Layer 5 of a small transformer language model trained on English Wikipedia (15 layers, counted from 0, width 96). Numbers have three digits each and are written without spaces.
A neuron's activation on a vector x is GELU(weights . x + bias), where the dot is the dot product.
The model reads these tokens: "rit" "ers" " Hall" " of" " F" "ame" "." " She" " has" " won" " th" "ir" "te" "en" " A" "S" "CA" "P" " A" "wards" "," " and" " has" " co" "-w" "rit" "ten" " h" "its" " for" " num" "er"

The vector x that enters this layer's MLP at each token. A number n stands for (n - 500) times 0.0033.
0 "rit": 297455504477524348423558556644403519481668475722522507711568550412457565525486537500495462593674392434511426492505552651578570454367511520559504486506398517521556410527395519443518431552484420489516555437452383560498576551579478427471533440507486343449574579642438420454447537581473497511
1 "ers": 323451513471426509605447530617430489551472325629551476575484584573505589631441585513504498486620456560511448316487565520488426425522507523345486525440442466504488522513381553413555571432430549536544474419579527459454409387548619517437557504557414501482725467474377460464305535528528657583
2 " Hall": 574558476433483473535481512452599504568541548544487425487454558471527554622474485503393480626557433574538457420514471343477506472628507389361441580437414454540467447553326533459653418614541399495546507371468531463517628492518582539563434602492625527442488496562422493383233656552405619528
3 " of": 340455551482440612499497584461542517507506610240508447490461588579504427462595522484464502603605476547504481277470579694514516339581520459265539479478466477659478526484788582425473556657528469555512469437485435490456443465504572462536550401639329496414570521543484483627465525526470453557
4 " F": 501480510536505503436462585454531515657470397434573409600478679637492437495502399480422486590496547503485551562508561499411503505633479343434514364375539465484555510491446509465436507481661500513521466432520586542586509530501528552570505445516788387484545465440501476448285450477473478463
5 "ame": 413499423525476553526537640536496449539435541424370462599509480479513555581472534495567463497497601534531457336521564622543442458468554516377471673274410524765456511542377519476438561623531430521579430445482530570476489523471441597473494579498406517451479527667442443452424444620503467486
6 ".": 467477533598422579489563628554556453550629440712390648426509528377527605489549544514465577536473495514521404477482553567398550441421499414519437535349523445528531447585775433455531409634495456569457368408495486604474559402489442685648569600348391444487619459346414528597245435530471478488
7 " She": 410430537420344392488359444530461489577565437488600558385435532417575508663307525485491460548573505486539372319533438316454512581527514532368498505463412471543593591564626482530428455502464547605487485620553523524530383575578607614345469560559538552459293585545541512485298576486452537434
8 " has": 526525574513311403586387538549449538507634484505549454514566462465504505612406618479433545645372432384502411480506593617396563528529479552364563297440417488351554447537648401440585601688581527406532547386537433359481338508544533594386557417433456544480602507546482500385494517529498584498
9 " won": 614515525558524407581547599509606482484515394393549410464490425452508411656472582476373543536441476463484488392506535671477502488521498451072498478414574534468577426458715545527565598568486530578596490406461490509543345382506570593443575306497386484526459494506569330419488556520400641599
10 " th": 405474514557556603424570509561557482485504436706494589445520474544473544629444517459389552400379548733506623439522539365449517612568464606286503514485466614649562440521543451449484509406583600435550348487398606514535483419424560559453398452461532449366486594338324511549481386613432504566
11 "ir": 032489472473441585579598553630483523568415499514632574418454522405461509570500482520455591415469443433528359554517505505455522444505574540460493547441424596557468486520415554477532413421502571493570532593461530480466485483442384478370629379455553401583389546465444536630409588434465479615
12 "te": 245505458433538613600588544519643511590395447452495558475595505497432493460506502523759535531494541449478364479552561421421429489568544473426481541409391476458624641485448527537369470538547402566546522488521550527469441503476490489448561459437578462507585457616473386521396452542485395404
13 "en": 352452486536538575587633568646680458600437550538502401441504529540530521551498572543563469447529396406476515342462560405502500413438545506244489585490402473331481619463468494521479552485514464503493564592487595449516581522530374532379549368615474445482539452528496460501256576602459574493
14 " A": 545361514489448551463481597504455510620402422471574438437435650487510431602450451488393470523568519490482457418498587535472520496472463539418539599375481410550540517538442524428546558523636566408519510608509690571485454588459458604461569308419722514440437467446582527509381546485400494440
15 "S": 263456582453547506519502417559399461578579535609494479523490519501449503614457505475492591518510518466516404412460615404386494526500396386426536570458638423501525612462366598486584513563528531577422477467576611586483488501438563570409556487660611531419529408511374474547402412538507652426
16 "CA": 438512504419492669523595551576621468533475479439536395335583584593455478574435532455494438394550477440503617488488516560430464464486409345496484513408574571556519579541301629480416571483560451507508451526479634531508457502527402602586712433346562450486518447563382528464614490563414632450
17 "P": 503563503570517392458583521594531470462595632615450476675547634465422519598446468495342564476549547378534525482461495573380470489466345406616533406441602442471538528388427542480354582538522434533493425561501545589489498533564486581421452429611639509461546496547428471538404526540545606378
18 " A": 551359513482450556458491596504439504610415428472571430444442654485514435595448447489394459501574519487485460426496589521473514504469455539411530600385477409554554519541439521430546564526638569395518515613509698572482465587456475603459569311413729515450453468439578526511399540471401490441
19 "wards": 555468424484448595514528449596477508613600477427476405729617494447572577673527539474421484508577435504499462331493580555553457433492511354509450424534396465514389461546529561518569662519458471614475575406567526450557574440509616551461446427305448478520598384640428458491449450457516530595
20 ",": 441499472471440563452491645548530548461499539556538451599469529477518613532582541460551546517534508502547432361461621500351506462669488472592426522417472378372629559421704373485466458523611497555494502515538504381551476440527547575416629348374498540493610485431384462646386574539456430604
21 " and": 404554558469426482473449614550469540438575484501538302462470432608508529514493555500564483687342553541497461266479552639347485380463395490304499483501334458670581514511650449548469632595595591451497472566458552440510450555592476556551634473509392453488627553542419511566394510485448427550
22 " has": 493523569535325385588434536543424530500629484482526425537599457462497502599401615474423538627371434377506418469508607571378549540515473545416558276474417474383574453557633402444582597669587535382535573406545424356494356479533561600406549384452474545513599506523497497396492521551478596513
23 " co": 391439460572454584475502465542581468473710406544609420537437609618441473620501428492441347446301494504504471562525601577536521533505478689330527362502538512416553536495641514588468604644634404541487431633610457490478398421624400554469369320454412553516372435526535445473567585508412552462
24 "-w": 323611540423460670544444517546323484463480316603373499558561462596451523629488473462517467486416581484525239557469565451486525513591536525516559374425566613628461501475600610496486379547518544610569321679414570569565367515466416447548417396400504458502531498568430449515557437534460563455
25 "rit": 283417474489567315415592511665410522471646560700534487696520513405428543554511553497516455585620399454495452514507531523597581436372494501652500471526402533546538484526400519476513424529517427460541635477450387566491553573574400429449507444487485398464591583639471407461449500603507508481
26 "ten": 375484437579526522583604512572518520428531388581492506436545584543527509493575534538604483546508393524511541337509570453606465510505493482103495453440360499432560550505575495546381497477599461470479470542405496488505272492481443595474576272543362524413533519607560416524294584669535587477
27 " h": 380541436451434583428501614544571497477653547665480497438427576657477583565409551486398496454352554573517386561520538325359503478561348643525578467568319489382480555500537479490513522475694582414490389610513533563588524475435608532529361317540506498447477578493369557483480413454468495579
28 "its": 461488526402472561585400412484379501576508514699405352612480493445478566682522497495457577511600403553498409351492587668512452417474573531467509511462449521597473501440359421470582578480503590416547441389586512502573444460391565576487587491300494492501703484575483564491357431510545556549
29 " for": 510520470515437506538477551504554509544603476470514513659495569496488430505482565466453482528489433484472526317495499569402476389430594455344597311565540426550604507505799602524531545550572508474513475506417540582449407475510502470512700436503303471531558504474491426503342524532465543507
30 " num": 523533505501461522436496463467453455519261373541544505621570555443507471456544540483458527655586586522537575566505435463490517439542594639356477393519354560488653386471553482350607631393623487515454299511480598523576612432477447547616473259407309476532483519649612508473205490590524540456
31 "er": 262436476498519520573553566597574499455375701592529486466455629511512583519402521518485525628536474507449410322464510449582432553447527477350494599328413478420530565533521572507523616413584443531565516575515571422411451496512472539374546400521484471531642533478429494494290609560467580576

Each question shows the input weights of one neuron of the MLP. A number n stands for (n - 500) times 0.0017.

n262 (bias 0.115): 502477514491509471512494497486517544479494489487494501490508487493523538459500522516496455508512502501447493531505509490479492554510514524512488504537515497514465482448497514519488515497521497492507515484465471522504512515482486511511515531505494534527491472484537537521517491490558529522
On which token does it fire most, and how strongly? 22 " has", at about 0.017

n306 (bias 0.003): 500500490493495495501499492503492501498497494496497504499501503501488494500497501486496492492501503502495501494483496501494491501493494493499494503498489490500496497507497488495495500495495495497497495496494496496497498495495499491503500501496495498497500488497498492499497495495502501501
On which token does it fire most? 1 "ers"

n312 (bias 0.014): 501497502498508495499493499501501511498496497503498497500499496501510502496504497476493490497505497501491491501489504493499495503495501503504499503507507507502503497492503498501498494496505502495497502495491497502496498499497498501501491500500498505501499494500504508501503495501509508506
On which token does it fire most, and how strongly? 24 "-w", at about 0.016

n49 (bias 0.020): 504506503503498496513496500500504501509500497501505504496504503504510512496503500521497494499501502501500502506519515501495491508502497507505503507511501499506490501497500508506503499498497500499500496496487493500494507500503496503505503506499505517504498500499507502506505497500504508502
On which token does it fire most, and how strongly? 2 " Hall", at about 0.012

n267 (bias 0.005): 498504496503501499503504505502496504499499502497507503503507506500502500497506505525500498498502502503493508506515499504501501503510496498500502506502500505500494500505504497505502497502505511497511499497506501507504503502494500496502505504504495504498503493503502503508501498499498504504
On which token does it fire most? 3 " of"

n291 (bias -0.004): 496488501503498500488496502492497486489500493499491496499494495503495489498498497471496499500489496499489502498473490498497503495497498495497491495498497498497503506492494490493493496492497495491492499502505495489495499501492501502500490496503494485492495493500498493492490502492494487491
On which token does it fire most? 4 " F"

n29 (bias 0.011): 497507504499502500500510503501498499500499504497501501499505492499503501492503503530506496502501507504503505503523495502502509505503496508505511503502502504501494495493506506510503495503509500503507495497506505501512501503503499504499499502504501504498503494504509506510509501503517505505
On which token does it fire most? 24 "-w"

n97 (bias 0.004): 497488495497501496486499497504495500486493494497494492504492495500497493498498495482500491499499494498490498496493498499500491498489501495500500501504498499496500497491500490500499493499504503495499499501502500497506500500496491497491492500503490496489502496502492498498495493501496494495
On which token does it fire most, and how strongly? 25 "rit", at about 0.024

n168 (bias 0.015): 505502507500496494509495501498507512509503498503499505501497502504508513500499499506496496497502500498497501505509507496496499510503506504504501504508504498505501496500498498502504504495500500502501500496490496504496501503506498499509502505496503500508496496498507507503503501500513508511
On which token does it fire most, and how strongly? 2 " Hall", at about 0.014

n194 (bias 0.003): 501497502504499501503496499496511501501502500503502500496499497500501502505504504507498498503498502494502500501494504498495506503499503501502498500509501502505506503496497504500504503493494491496494500504498499495502505501500500503502498507496499499506502499502499503500494505501493492497
On which token does it fire most, and how strongly? 2 " Hall", at about 0.014

n367 (bias 0.006): 504503508507500502502506499499515510503497508502509498494505501504510507503503506540501500498503504497505499504523512499506505507510502501504506499508512506502494502496505506505508502500497502500509509498499503501507507506501500508501505507502498516509508508500500510511501500499506503505
On which token does it fire most? 13 "en"

n32 (bias -0.008): 498498500497496500498498496495501501510502499503501501496504494501493499507499492483495500495493501499500497492495507498505489495498499499502497500496497497501501500502500499498498501492491491502501502498493496495492502498499503501501499494499501492501501501501495489500496502495499495498
On which token does it fire most, and how strongly? 19 "wards", at about 0.016

n327 (bias 0.004): 501495502504504495499495502502504502504501492504494498500495498503502501498499496476502494505499495497494496497486503497497491501493497505503498506511500499503507497500498497497503499492502494502491496502494495493496502501500499498499489500494501497499502497505495500497496503502494500497
On which token does it fire most? 0 "rit"

n22 (bias 0.011): 499500495501499494499502498501493506494498498497501502500499500499496503497497497526503494496505500504507504503514495504502494504504495503502504503497495495498487497500502503505505495503507509501512499495498497500503503501499495501495506502505496508490502495501498496508504493500498506499
On which token does it fire most, and how strongly? 5 "ame", at about 0.013

n256 (bias -0.008): 493497498495500502496506504501493494494498502498501502497503496498494499501505498484502496498499502500498502497486493501503503499500496497499500496493498497498504498501501497495498499497503503495506496502504505494506497497493498506498504499503493486490499496506499493498499500498505493499
On which token does it fire most, and how strongly? 26 "ten", at about 0.014

n68 (bias 0.005): 497502503495510505503507506503501522504502497499504505501504496500509504504502511520505496501503511503504508502511502503504514507507498506502503506507502511501506503499502499507498504497507498499515499504507501505510501507495501504504502505504500494503504498507506504509497506505516498507
On which token does it fire most? 12 "te"

n332 (bias -0.017): 499504500500499501497502504497493496503503501503499501502493503496490498507494496481501503504497499493508498495485492498502502493499498495496504498496492502500505499510497504502504501498497499510490494500497501500496498495505504491495499494494499488502497497503496494493501504502491494495
On which two tokens does it fire most, strongest first? 0 "rit", 24 "-w"

n20 (bias 0.006): 503503499502497497506501498501500501501496504499504497499507505501510503496504505521494498493505499502492500505513505501500499500506504496499504501496505501499494498500506503504500498504499507497510506495500503510503498500499498499500506503505497513503501510497503505504506494495507510511
On which token does it fire most? 9 " won"

n372 (bias 0.248): 505446442438546463519448454463500570421492454402496580460462516583505502354491544602500518585520471559457494587408457541456464671485529619537308482614529397547304570418470425466481515516491445365497548521452444547541443473509493487508546577548527526467436361424552515492595549508630564551
On which token does it fire most? 23 " co"

n7 (bias 0.011): 501501506508504495498493502498496497505498496503495496495510501500504502488501501516499507500502495511495495502510508504502495504504505517502504506500505503499498500494503515509499494505507512497504505493500496503495503506504505508503504499509505517501499503498504504504506496497496516501
On which token does it fire most? 15 "S"

n170 (bias 0.009): 499503501502501499501499504492501499502502494501501500497498495505504497492507503513503497502503507503495503506505501500498507506505490505503501500504497512505505503497504499502499498493497505496496499500505497491503502505497501502502496503498495501494500492505505505502500500498508501497
On which token does it fire most? 30 " num"

n140 (bias -0.290): 512379441703632458563601633525482475609355510368404472403603673537651664410517474447392377604449377639709390476624559485477398490543545531755627504528638481711436519478650355476391260489443531569542649488559022413780540434412536742645453500512261455161316529205557769658426313596202644649
On which two tokens does it fire most, strongest first? 6 ".", 3 " of"

n93 (bias 0.007): 499497497502500498494501496500496494495495499495495493498504500498502493488498502502502494498499497500495490501496499502494499500499500503497506498498499497498491496490500502499497493508505503496501502501498501499496504494493500494497502499506498509497502498494497495502506496503496505497
On which token does it fire most? 3 " of"

n129 (bias 0.005): 497493494493498494496497497505495501493491504497501498497503500498495501498498498498490499495500493496498497498501492500501494498503499500499493497496506491496494496500500501493497493502503502492509503493495499508497499498491494502496502501505495502500500496497500498506504493491493498504
On which token does it fire most? 11 "ir"

n1 (bias 0.000): 496494492506499496493501498491490491500501495503499499501497492502494492496500501482498504505491503510486507498489491500499500498499496505503495501499497505501501507492501505502503497498497496499490504497504492495497498501503502509501492496505500499493496497503498499497496502488496493492
On which token does it fire most? 23 " co"

n358 (bias -0.003): 501505501506498501498500500496499503510496498505504497489504496500503497497502500502492499500495501496492492497499514497505495495498493503502500501502500505503496502491501505503498497495495496498500502498494498501491503495500503500497495495500501505503503497500496491499500499501500505496
On which token does it fire most? 24 "-w"

n145 (bias -0.010): 499503494504501498500496506503492509511503497508495503509496504504499502507500497470497509504499494503503506497490499504502497501496507506500492509499496500503509505512499504503502506500501505507490498503503501503500494500506504497499501498501503487499497505503501500493496505503496502499
On which token does it fire most? 0 "rit"

n362 (bias -0.002): 494496494498495500493500499495494507498500499496508501493503492496488492497503504491494495501493502493494501495497502500505499494499488497500496497502494500501494502494498498498494496494495490492507496498503496497496505495490498499499501501500494496494504482499495489500493500500496491487
On which token does it fire most? 12 "te"

n353 (bias -0.008): 502502509507504504499498498502505485498504501503490497506490499496502497501497498494507497505495500498508499502481493494497511496497504498498506497504497506502509495495501496496502496500502500506487499505503502497501498501508504494504490497494501495500502497498503504499500505508498500499
On which token does it fire most? 30 " num"

n85 (bias 0.002): 499500505500498495494496497499496485493491499501494498495497503498495506493495494500499504495492490504489496501499497499501499497502506503496496500496504496494492496492501501505500489503504507500501503492493497502501499501504501499500499496502499501502498500495508504499502497493488510508
On which token does it fire most, and how strongly? 9 " won", at about 0.015

n139 (bias -0.002): 497503500500502504497505501493504502499502505499501497499503494494500497503505508506498495504497500495498503499484498502499512501503506500501500497503504511501505500489500504501500501497502498500502499507509509498507499497496500506499499503504497494501502500500502506501498506504507493496
On which token does it fire most, and how strongly? 30 " num", at about 0.013

n239 (bias -0.005): 500500496500500500498501498499499520499498499503510505496494503503506497505500507489500502500505505499501501499509498502505502497502492497499493499499495508500492507502503506503499505506496499502505505497501494511503499501499500508495504504502498508505503496501496499502492500501497500498
On which token does it fire most? 7 " She"

n369 (bias 0.004): 502502506502497498500500501496510496504501499503500501497490491503500507496496498497500496504497499494498500501509498497493505499500501501501502498503504499503500499492497502497503502494501492502493495497494497491496500497500501500503494504494503497503498499497500504497501505503505498501
On which token does it fire most, and how strongly? 2 " Hall", at about 0.013

n143 (bias 0.006): 501498499496506503498503499503509508496496501499496494502503498501512501507505508524506498499505505502506498504511498504498510507502505500502504498507504506499502502497501503499500502504503501496509506507502506501506502503496496508497502505506500507499503504501501506508498498503501495502
On which token does it fire most? 13 "en"

n33 (bias -0.009): 497500505498500501491503501501498500495503505499504503500493495499488498499494497505503504499497500500505502498509490498509509495504496494499506496496502505497500500501501500497501498499504506502501502495506499500506498504503502499500499498499496496499503493499497501499502501497500499501
On which token does it fire most? 25 "rit"

n154 (bias 0.000): 499504505501495501496503502499499499499499498498499498499496502504500493485496502510498499500495499497500496501513500498500500495494494501499504500496499502500496501499501497501493499502502499500499498498502499502494504501499509492501494496498501504503498495499504493499505495499507510501
On which token does it fire most, and how strongly? 27 " h", at about 0.011

n383 (bias 0.011): 499500499497492494498502498500507508502495507501505504493499491500499502494502499511494496500501503488497498502524502495498502499504496504503502504503507504504496495493503503499500499497500497498502498494497500505502501498498497500501502504497497504504502490496500507507505495493509503504
On which token does it fire most, and how strongly? 11 "ir", at about 0.016

n191 (bias -0.001): 502504500496491496501502498501499500507499503501499502498495502502494504493493493500493497493501501496501497498503500496497494497497497494499501502493497493501498493505500496499499500495497498502499493492493497501495498497502502485502500499490496496507502497498500494498504497497511508508
On which token does it fire most, and how strongly? 1 "ers", at about 0.012

n310 (bias -0.002): 505509496499503507507502499499503499505506501497504499502500500501509495506494506538503498505502508501504503500501506501495507496502494495502505502500494505502501503507499498505498506502495488504495500502502497496500501497499500489501497502496505500506504509499501495503504504506501496495
On which two tokens does it fire most, strongest first? 12 "te", 19 "wards"

n137 (bias 0.007): 502498503504503497499494495494501495497502495501492494496501498498501504500498499483501494494500496502485495500491501498494498502499505503501499499503501496498499498492496499501498497495501501495500499499493498494492499496497496503505493499502501502499496502498499501498499498505494503498
On which token does it fire most? 10 " th"